Layer 9 of a small transformer language model trained on English Wikipedia (23 layers, counted from 0, width 96). Numbers have three digits each and are written without spaces.
In attention head 0, each number of a token's query is one row of weights dot the token's vector x. The head spreads its attention over the tokens so far by the softmax of query dot key.

Query weights of the head. A number n stands for (n - 500) times 0.0039.
q0: 450479551538563603478498532561580501469502408482495459536585519571527536465436460547470554454440534530417545511481516494426483553439570538521575396482468515545522496587459574534535487524547569505502456488548526524529482590423342512464468437433535525461518461496484438451468485548475460504
q1: 512488488446516505458551518553509514430496463488562473516490539559551512451390407499542529529463446443480505442489580573463514530558536532475529542477460494482532453570458514462467507525456461552477460499565451481523499530528500490462502487462472511592579483544421480493455491474498456518
q2: 460520562517527564492488494486489498559550433493505519531520512482530517509447504466418506442476508563473585546513448546443461503479525485583577499500490507535508567495492541529525476512511538469521509473554506580534463573453495491468469487470574498478524479478471420473502504502499510491
q3: 540504439498497485506548517542537455519486496487491504488492507464514500476451520496495429505408480536520496465509596531474453540451541542531547419540513493495469502561466472478575498539517582445479486502549503488461566462489427514518513523497435539418502488463542530518524473434526479546
q4: 526527507474493421505533503434475495547519513528531493553466482606429419516492491474518508503556490515473493524482407423493479481571453484468488565488508511523474473456515473524466451497474451498535547492411479513535440496487595493496485520487504481577497488475490434499549546528518519434
q5: 501561512542501545492466489509547448516498478496501484526541544482547543440465494512522469540498506613478492604511458520505467574455514533607558479473486495478439562496459508474507497549519521475530521471497470545550566567459457529441470505432478507463507451507490410471504448440504537495
q6: 500514483519509442549478543515462491494516534486582491478516486534448438559516522455467526493525484459477455447525481473511509412532470483449470526471515543464504471487560481529462493435501429493477481514465586494503453439565536512571514511556539491440482509507510545527525545549563442450
q7: 522580551491518466429471470496559477396497483534527493602582499553580470502462486536580540529530481558512522544512419492491431485518474525553530557478530537457532518461504477472462492480472451526486524532400471563524547481496507513475484491441543442589546504487446392463486439486440505477
q8: 493525571469529530424509460472521432459467458516468457613575513514577543447474464556570539545471567578524529508531492497501466560511521517490541530507479464472533530543483512492467507527451504543549472513502400515552538464463451422536425471350483443557510539549469459460506462489437506576
q9: 485447507466551572483486454485495432547507418526459467445523554463493523449540470490503495493547499556510530498499561578442523587481510515452593419509561471505551496547537524549493476544441469514558457504619481545487465561468540450496451443497485504517509527466523455492528443515479618538
q10: 430515527481571572448492527468575453468515488425491453576556589567572462445451490503510510525551474462551494496468498516541473421513491565501555554555493429450513445550587552582515462530489407567469496610480509532433456461450477362536495482514509536498481608445602484469484454476395585539
q11: 513588546408501540381477479402475445546423482561471460547543565565549474411416434501572545500456418560501502564532542554474427583550505502490580518477473446451564555546443469443479463584431465492486505551599442565583556531462533498467488497425472430563518490537468431487531433500436498471
q12: 451433427583514470525585536562492491494523508464471474503514427567409490499562601559445471442465515503423467502524469451531502530490550559495496486513503553532490423581393488571532500521534520456530526455499491508515422473460420483517478536486521590515484489458476521463553481542593550468
q13: 569413491516455537468557453480414462426535490503473390482526569638604359352377436376489486587532454530547455536520548452478411407622424539457661546440549492398500401451649423552501434543406421498494544607609512469465388469506627380494529476470475414470526528489645510369521483638439490477
q14: 498574468396429496387502418507624542634578498566430474513508521471484590442500488615473454447479413533524565532528524447512438612485525530436529539510503507442545492541406505349518491550432606471502471391639466608561556408443554520642549501428452402553367542568432550473575406491542610433
q15: 514490437574500570508413516527581561556455555432436563377522380402401591618623563537376445360536466446400479459470502498570515474473596380442361524547538505581453574534433561468470475423566581535477487299477545479496642505596431582483470511627509632462533424575398565652384553366561526498
q16: 374477542274543412273521516469481428408585387581436371625572623649570449292461452600437519591387392515419590517528578432543441570539544661446525611450306452405623454511407447438564521577408375490616455668731461598637314420283620436702492391400340247485410601431559523313739386740506498455
q17: 555506580519505454538466468435472507584401471535481569478455519404458464491478488428567436503658446419529430519471434501501480459545588380597484606590513487583435494506590425542560406501538423541497530486551494502491573534598506545547483542552528509464458471489530490602464520527486448527
q18: 420594550282428504299523479482541344268603380658509402676613546544597489348387510643358437654315478526402535482498500465530471569421570721391462559399449413416694451483266391394533632615414412431743406602674474579587443513368640431646649512439375349462561557540349599394801309709384468415
q19: 521531599298533559457440470501484423473451496598482450645614629574609387342466566512474579656556453553497528437512589327558408574644511590563544687515405505404597435614507392455473534558434364542712493653725408521560461440405659526497523452396530278583453540468464476438601387788402499391
q20: 502489344436434431556514490584581572656516564396452442539427509505577570560448534586411555481334500446531647377385406626481546521447512561386358591518489522487452573564424505553615541582684649534440474496437584493382484625552457488430383428530536651446599418529548643529417535335516334469
q21: 537386462897311643878236459685361685775483655456472900075367292099348537850888454225490359242937584310598344474405455676697602313317264068502579211460829732462208679303907588557483322357617539492286502401068520284156782580930715797256550526964577610357562371503639547974244706231593466559
q22: 490343362511524445507567584502536600558505469398568422538497417505416503488452548584340422443409494588523487441525521524573529639530677618496326531547435533604608476595339470440584451476603659510600537488604481484516450585469380404561475458433493611515510459523544610412573393462530552552
q23: 581545535510426531399619544485612483340469408486522315530526438570504515347402431616595445560469457388279586467510360324508432539591566631513506606481412356621477443599281502539604565596442566521592485450518419530612413473378385365451585451298497532518293519430273462386574492574375574398
q24: 566409559665649483472433482422374538521372369379469460554360432478552421475541500341551487477555449406529444522491586568519392459635484476433406461565430648488418571423625557467465369500532456599461592506381591511535383495492555470478503479470585447450454395431725394437469565707500532473
q25: 566438231533569379559594536623571445553562498489601496531384501611437539550533546586473604465448515451527480478515348496524541439583560501523243657537442489523531472669475559627569507602638489554415557425504590558438432495508410528426549535481410612442410568542620505482390583430587412525
q26: 581519666433352697419430377473518537579443448385422467537540580408481634473458385552412401460556455552497666555399578553630508658447588514389664283584539441461509592509374499388438529488452638460570514484516341420460436546514359456444414459539555519512535361600363540565519452408535480481
q27: 576543525516406642456564405406478575749426585443460472442557643540611502419568604337448488545555566506383554477467451486556604524537489471421631440518537513452533580449541495515476464523471631463563462446474513535463317632504490469452406454485521577467408434521585447540566513592382615537
q28: 545604481525482500427473514589373583497499523623597529530312438637553532562421567563364621438382314553617522473549372613471593451453498560541513611462447476393507510449574381552503601519490456401385561438466447569443493397538630723574493591513514342531622465528443484549568584436482263535
q29: 385540587427474619452547400474605474420562421476479440495546583509544586481427516646473492560323383468411579547465552325583437666440524680389371465501465358485464646531227495221542661568423595494491461455695520464567492594386530378557458464399375603466495462638297639474683451616567468283
q30: 594555496493515483543454443518502434582472466460515483442549421364449579546477482529581468568520516542493511513371376488533421548447528532566431443540574598470474550533478566410498368450618565578512482447470514391478626646509432570331429467525570518499519457508422549586484480506467393483
q31: 438548393460511381602746621593603522592586518431596426558360375704477639460528598633493679478255477464583582457480534438394508598564539611383334652459329529541462531559374617517577555530676709536457462404533572603500391423371395487518561434392632488510441598565587587409500573525564400498

Each question shows a short text with each token's key, already scaled and adjusted for position as the last token sees it. A number n stands for (n - 500) times 0.002.

Then comes the last token's vector x. A number n stands for (n - 500) times 0.0035.

0 " de": 575448440602437412584385355519402431562564561592485637314522550662500518517468540527506544522523
1 "ad": 574522454525488425574442377502449396532560513593527613284519647701537547532517548483511561518496
2 " per": 535593389500494396602413360491415429576559575609481640328496523690505486478514511512476529531487
3 "man": 449587384498500423579428384457485404574562547608515624337430583712558515457549482516485514558508
4 "ent": 410493426386570439576487401438495423587521573584550610343488624708583507483585494558481505525535
5 "ly": 455450482408568469576477409431493413558529574594560612353464679715541541474568555514483522572514
x: 436535432504382581520477325515570526564425739492481252585524566415462660694598502570488475448438454496557437528277455496547529524393453507465452463482475507597561631599330474523477490428613616604552561465481551459562560444682445505498496499583523480501411547561421590713450521496591523474
To which token does the last token give the most attention? 5 "ly"

0 "l": 653409373644463331549365345546445398641491579524618599357564693630650476507547520471457437544519
1 "or": 651527356598486360560368361477424396656528611560580648319509694682567505458551503523414483509536
2 "es": 533653341504530328604418349490424376588516583601630625373543721689562482479561546515439514562539
3 "\n": 463570417473513444578455407464422428538513572587446695241532592800372370491515492512538448620460
4 "-": 364475459390569404640448325498445403594607617619477698251492585697458480495526572524511497575480
5 " C": 472355586343627425676465338452429384645572610637488650313502496718516533449516500490486492531502
x: 549521504487467477357500727520620631442370415454532568361454512326451596576483487532518418466585536521421563637443527438509600560481547432562529551473539319537506608494603448566542511407546526425525437352468380470437536431606420490532551469321548578554523477508378543598409366414541448495
To which token does the last token give the most attention? 3 "\n"

0 " s": 585427461609412433563383373523422440598551565612472596353507466633463501480495525476525546510491
1 "ol": 580523432565466404541415378506411416557551568590516609320492597656554473475511501499510487507525
2 "v": 505599404472540406571446394485471417593548551575561607356497600661607483523561473482512514503545
3 "e": 419536447424574430563478411471467424525551560557569598345496675653576491474565488534466490521566
4 " m": 407470482395562423606459370463451405584564552619526609348493525661519480481516508483510525538485
5 "ur": 458429494395591437593481389444443389560553567594518613329504597649534513474525479491487505499515
x: 461581435539406503611381498419542598505614537446363407309617466428476569583450584556512494588474471587516470428493348490599542451344551393632323428448367544481537502431463449467411669408448415615389410324461400438510520525622448741363538568435585481605511482621522432744489464450454424493
To which token does the last token give the most attention? 4 " m"

0 "ed": 596413437621448385535375373524436416588480584548579609416532659601527538475505530523463507535551
1 " as": 633488423618461423574395368488438425582512536631501624358496525661504466465512523548518537531527
2 " a": 590610393551473416587401362483435426580552561641483599354472523660489506484519494510547528524525
3 " \"": 470575443491505460573441390464420462492529551606472655302471600669409512472475585512525512585491
4 "for": 392483442391567404610450387461439400594558573572515641329490527663530498500501503510521504494517
5 "ens": 453388493394591430612477386450476411538558566576538632338487584688549500536508528532485508514499
x: 344493455666501380523552392562516619649651524472342476559508379368653528614465473394407406497606445477633425544389498453634507577416620548366516515679566472500475366439448455507535556434608419593462548394412527466537526547405558606577466488594504502569557389503316532705491703347361508464
To which token does the last token give the most attention? 3 " \""

0 " de": 574449441600438413583387356519403432561563561591485636316522549660500518517468540527506543522523
1 "ath": 605500444575450406567397365521456379601567543587522597331541598671532546531495548500488558522475
2 " of": 564585417527490426542406406506462443571539578579507609316449622734491487487534519488458520574517
3 " the": 470582421486504413598440381483417427545536552620456595310448583703493484475512570536523536575525
4 " f": 377457479366576403628457370473437413595548573607497626345505524664501505484513500493510517498536
5 "at": 468385500403593421598486392478427406557559567598527616318475605671540553545561492487470502515503
x: 462699484644520514589346501385645575579712497557392550443505361464514561597471557489518409601482553526520522594473467553362611533575444343504449576433508601420440669499371442547547490307414495531440649323396467504588652506574458642571500420547450475650551562532422488669574579516514448415
To which token does the last token give the most attention? 3 " the"

0 "im": 605388455616427381518383392525453421583502574563563557470496567555538485464522451515463455459497
1 "et": 611542398556480366562428384523431421585508555567557585450525612588540501485554476466464493507508
2 "ime": 540609392534492380570387381497465407572517582577541584442479554613473484465523500528444492516532
3 " E": 428566428420544411602451379489443424584555563576500582365499535638520494478536477506498523490526
4 "m": 400463482427575440567480388472475409552536538591539601344493578626556473504541450488555493476501
5 "m": 482401531423595476569492402452488406551533543587555606369484591638573489497552439492513487503518
x: 355619388648468631495426476439480591550467490535471631397451388396546500549595457515528523555334464522435318507488376627489436574486512357516122462414517493595497415484587574364484560372544506530458463476431526599506486495462589618476580531444497642581564398515449581644409514370479416427
Which token does the last token look at most, and with what share of its attention? 4 "m", with about 30%

0 "c": 789329308708382220622281278533371311722571642610646721346537671738664512412536411471432448495561
1 "ill": 699530344669446287572291269490425310630555701572619714282490790876696506387509549539397417551380
2 "or": 608697256522541316616327313428412333715560669622607757228474796845577509385575515567359482562553
3 ".": 436623399467503423619375327424356382616603567698493751140354766932488386451543632509542534747491
4 "\n": 438561419449504418599447406445360411538496604620347803080532610930271268478487515515602379692386
5 "\n": 420441455395557404634473379440364384563503602631322804073525593908255318501479488522592389669385
x: 545547501555498626597529756606581386500515445488536536421535409499544563538516413553521418456480486545495459461724506383473444518426459343469621483521614579528505450544455466515463490424447506505474489354511496518525547549489449509487550448347513350430410477558343493687500490547484529355
Which two tokens does the last token look at most, in order? 5 "\n", 4 "\n"

0 "io": 571449435605455407530380375516432445612533587560512607379534643666485465457486516538452483511489
1 " G": 578556394510487402581412378510441425592559578580487623328472533689513486463537497481508505514537
2 "r": 475574435448540422552462402486444432535559573575542636304467646661562476481561452488490461498558
3 "and": 395572430432554420572428395483456406585558563546558615361504638684566502531520497481464493511499
4 "e": 414452491402592453575479404466473412543556573564557614351494667664546499449567476523453484535563
5 " d": 478401534403582447622485377455452404586570549598487616331503512691498497488508520478490537522496
x: 531427562438492508599443631540515534560414427437419579572567488413417674657488485615460409440538479505482513456548505510647504660260543392544435491487428490668523617496399531404524564614375539441575471309418529436570643435473393410593492483472467502547594359553325552673464403443629461552
To which token does the last token give the most attention? 0 "io"

0 ",": 524447502570445462528436410506440476505513556605478612334452590658485470448527548505501504590517
1 " ": 598541408547466411568415390517433441598551556576483597358513531634482489478519492499496499519482
2 "qu": 517581397507508396567434384493451414597538565580506597362505542638539502482503479509505518478535
3 "ir": 444538437449549429561447405477452415545530562530542608348523649650526509512503511498472508506503
4 "k": 394451481401577447573478420471501436582541536559549601382496590668572504509537494500500541534503
5 "y": 479413516424588472573482421459470405559544549570547591372486628651514501468560484486438502525519
x: 490578428459422516509543343516535517545533556666442381473489479372416499778605567493506511508340517517441511522476538573581509332367385519550256489500454511549415519636377551565483448486753599494450486443427457461558619452562386508501451517641535566584495650534420585679424589460451456481
To which token does the last token give the most attention? 0 ","

0 " ch": 578439450602409415560382383526401418598568569605486618347498489648514514487501518479494497531477
1 "ar": 558563432520491426528426423491422428555546565561537617297452658667560513470544501482454432506512
2 "ge": 537618389516507382567446405465467418545542581566571612385482619692575500487560480520476473542543
3 " of": 457585426468536434541439416495481451559521582565532584340446655724512462484556500497446514586542
4 " res": 390496442410545410621449371477430416573564559614474633341499503662470477492512520496488528513487
5 "ear": 438418463378570431609440399445447405584533554600510612356490595681552522509510511523481524532489
x: 591525454490499574639511412408593429612538401511417392413450620459375559458484466603533510467509373528621569456335517457478437597381665351508312565669615580395441520530397358401505394490366503503400514435352504305481595499854369577467565527629545366638470505589332556578421533479557485474
Which two tokens does the last token look at most, in order? 3 " of", 4 " res"

0 "s": 587417441624445363538389367509479390569517575568619565427520619575549450476545505493483527518561
1 " the": 573492457561456434562421392500414449527533560612459583333437562704503471483506582546539531571530
2 " re": 525600387478500392596422377497417445558556577611479617339496524666476484495511526519506520507501
3 "v": 425563428450545408601459378480466397572571529603538609336498548657584523541517504473535560501516
4 "iv": 427458457425566449569467418456486406539537542552561618308502627683596525523501529523454501531508
5 "ed": 483406523417584485586487417449484407549541540551566621369494653689570543498510513508446546563533
x: 426587486449565489485501332468488716625452455566481425497470428490535560601535421520470443539411401355534441482343534505659494536560575492450281462343546435543401390537322570574440370586611505549419597466503581352444687567686568680428532522601460610611431360551381521669466539494491526380
To which token does the last token give the most attention? 1 " the"

0 "y": 600413444595440371537401400529424414588522576565558584394526637609494476463530508479457490496518
1 "ch": 611531393542494372553411394516448413603533585576570594405512603643571487513527498484469493508516
2 "i": 485553416460531409533454410497431449529543568559547589347477685629572483430564472522435427535518
3 "at": 400581417422561410571444405492453434591530587563553589390501633653543492500578477500448491520522
4 "ri": 438469481406583426557447402464434407557542592563549586355500663636539504433543485508446465513497
5 "e": 473396544399617474587483410461483422558543572560558595370518656650544478454534516536476511518543
x: 461512422401415421555498341472586543524565539471549472500519598328522503567504546452516519390531573350533490439621493481564625515431408242449463465563505301442463538581393490394477567398588627465432551649540561498336578615544466500458355519557552576552547384517479481597364582467576441353
Which two tokens does the last token look at most, in order? 2 "i", 4 "ri"

0 " S": 591443428591426426567380364532422451598561585604466596344494488646476485469527509474524523511498
1 "il": 590549407551480380568423362521434417571539578573511616333521586658555481485518485485489484487509
2 "v": 507610395480535397580437381494469405605548556580557613367497580656589500515566452484503513505547
3 "a,": 468558421496490438557444411479444459503554550604488619322440625705507451455525524521456514589530
4 " f": 392467475383559417620457376466439419583548562609489621351497515672493495477502513497509528514528
5 "oot": 475387480394578430603482397464458414577521558589512644318514545652511563560531504504505515487469
x: 428600722752684594448492558501482534495585616488424560566458311480561510558516546470555503378474400481416543663375510534401547468647476432520272569600590499561395546531418457296525472494422635597367376380519466499502630506698554631594563519593466355503460550435319480812503587402355473415
To which token does the last token give the most attention? 3 "a,"

0 "os": 585466447594455408517409404514417429597509571542565565403525613612509487505522509507480512493506
1 "\n": 551506461541482458540452434498449464532512553553455615337507534682414421506499495513529472557474
2 "-": 523582429502497426569438395523461440566563570566480622346491550617472490502505543517512495547485
3 " P": 423546442409545409602448394496438422594542553575506595384503508620524512486514495487513509510494
4 "er": 441452490459567445566516411474441413498561531582493613339473598617516494468551481470466469532509
5 "n": 483399520404584482564498412462499429558529536567546593379503593643546462501576477510489528518524
x: 358567381453392543629482394536479382550556556524552576428514539326483543727441574575567456421595470481580485526482422381609531450552515464534253525449499499544496384562550438316458588496480662467563497445430519624455617595617365511459482515583561693441602445650506437535480631384460438522
To which token does the last token give the most attention? 1 "\n"

0 "z": 646413422637427350563371339529437393612539604571575626401500605619535500497549442459483485479549
1 "er": 565573396513520368567442363486438401519552612580562656343475689670549491432575483491429472549553
2 "ra": 495601359463538374567423365463421411557536606584584639334510687672556489486538501502480491526548
3 "\n": 475565436487510453568472420474438437522522556574442666261530592753390395503510505512544467606458
4 "-": 382490458413556420618453353498459415583591596600477676278491593665470487497523563523514500573482
5 " E": 452378555363619431659476346457428395624572588599483624327510532670511506471521477503498525491516
x: 655337475465579570394518683486599529451533408480555504490365560325500551614600560602499472485559515485415571539687400515536572655405502332444516476481493464472507558536486425511445664489516611419600572446366397392452535445633462505526440501512510683657399516676293491775434403526471500521
To which token does the last token give the most attention? 3 "\n"

0 "oy": 613386481668411393531344370518437386632518588564567597407552630632498532473495522544414545493502
1 "er": 592551394526520371564436368503448412530531601567591644382525735631548514453584542520430501592526
2 " has": 608606386573457399582395361468408435563533573678488669368477543650478467414517522529518524579530
3 " d": 418584404428527388625429349473427398610565559620480641315511490703496511489516519471499545529497
4 "ire": 391522354425515379596414390446434377555533576590509652325495581706502559495488553513519501548527
5 "cted": 431398465373572429607453397440490410564518576605553664344489616730516544493530537516498566575533
x: 400630525479480485469492337482513575636471543541450509552514364489491550651513458555446377542472439412455504516384472453605593517552546509448497511459452487444421528515486528407521389452567523495489585390566520516483648577752538610431467521454502634484449543576364587671520409413432580412
Which token does the last token look at most, and with what share of its attention? 5 "cted", with about 30%

0 " C": 606450417595429412573382367530416430607559578612470621339485494671515513446517496495509492532515
1 "od": 609538425577459390554405364495432389601555564595514645321505566659503519480508458488508525447523
2 " (": 525574447496493446564439402488441480526578587585468670279475608695433490452492558485494466564454
3 "C": 393555434395550400610450383480427413608545566611485632331485502690519518464543479483493477521508
4 "h": 413432520423597433594490404495472367575609532592519588316459594679570480431544455432463469501528
5 "i": 529434559429601474550494417462434424541573558571532595315456684663590462419582450494464416507525
x: 537435411439489476574440470455540498519590599472504455465497323508352536671435550578541642324437649558539511509630342555496518583496446301557399434473637511525552437518468483389467616450678463507449354619512428410476653458504513509562496474380436723534524519574545583527430548359529563419
Which two tokens does the last token look at most, in order? 5 "i", 4 "h"

0 "m": 688372366659409261583352286538399340621514594633630654367515637600649469488566371474502408465548
1 "ers": 671554370633475291616374278476435287622547587623635642345488675739589512489599496487411505507536
2 "on": 529655287515525337583346333466370358640521602625594669292525684754613487514527530552368536541506
3 " C": 348589387332580361672410309474426360667593617661514660274483518804556526441555487490474507549524
4 "od": 315468400370608354642415306437431317646597598640532706257497599759512517476514430477498538422546
5 " (": 445378512415565447634466361444426445540626627623463756170467670796404487439498572472481440584441
x: 447496563546475532520470649537443498564594517518443547565481467526429600413658507601634472470607518521299494493542496429548567552462583327518474509465626455511591608494361590410546545381750593415536509401467411558517501486572606380463483512476517399705385407491369478662623512432561526354
Which token does the last token look at most, and with what share of its attention? 3 " C", with about 30%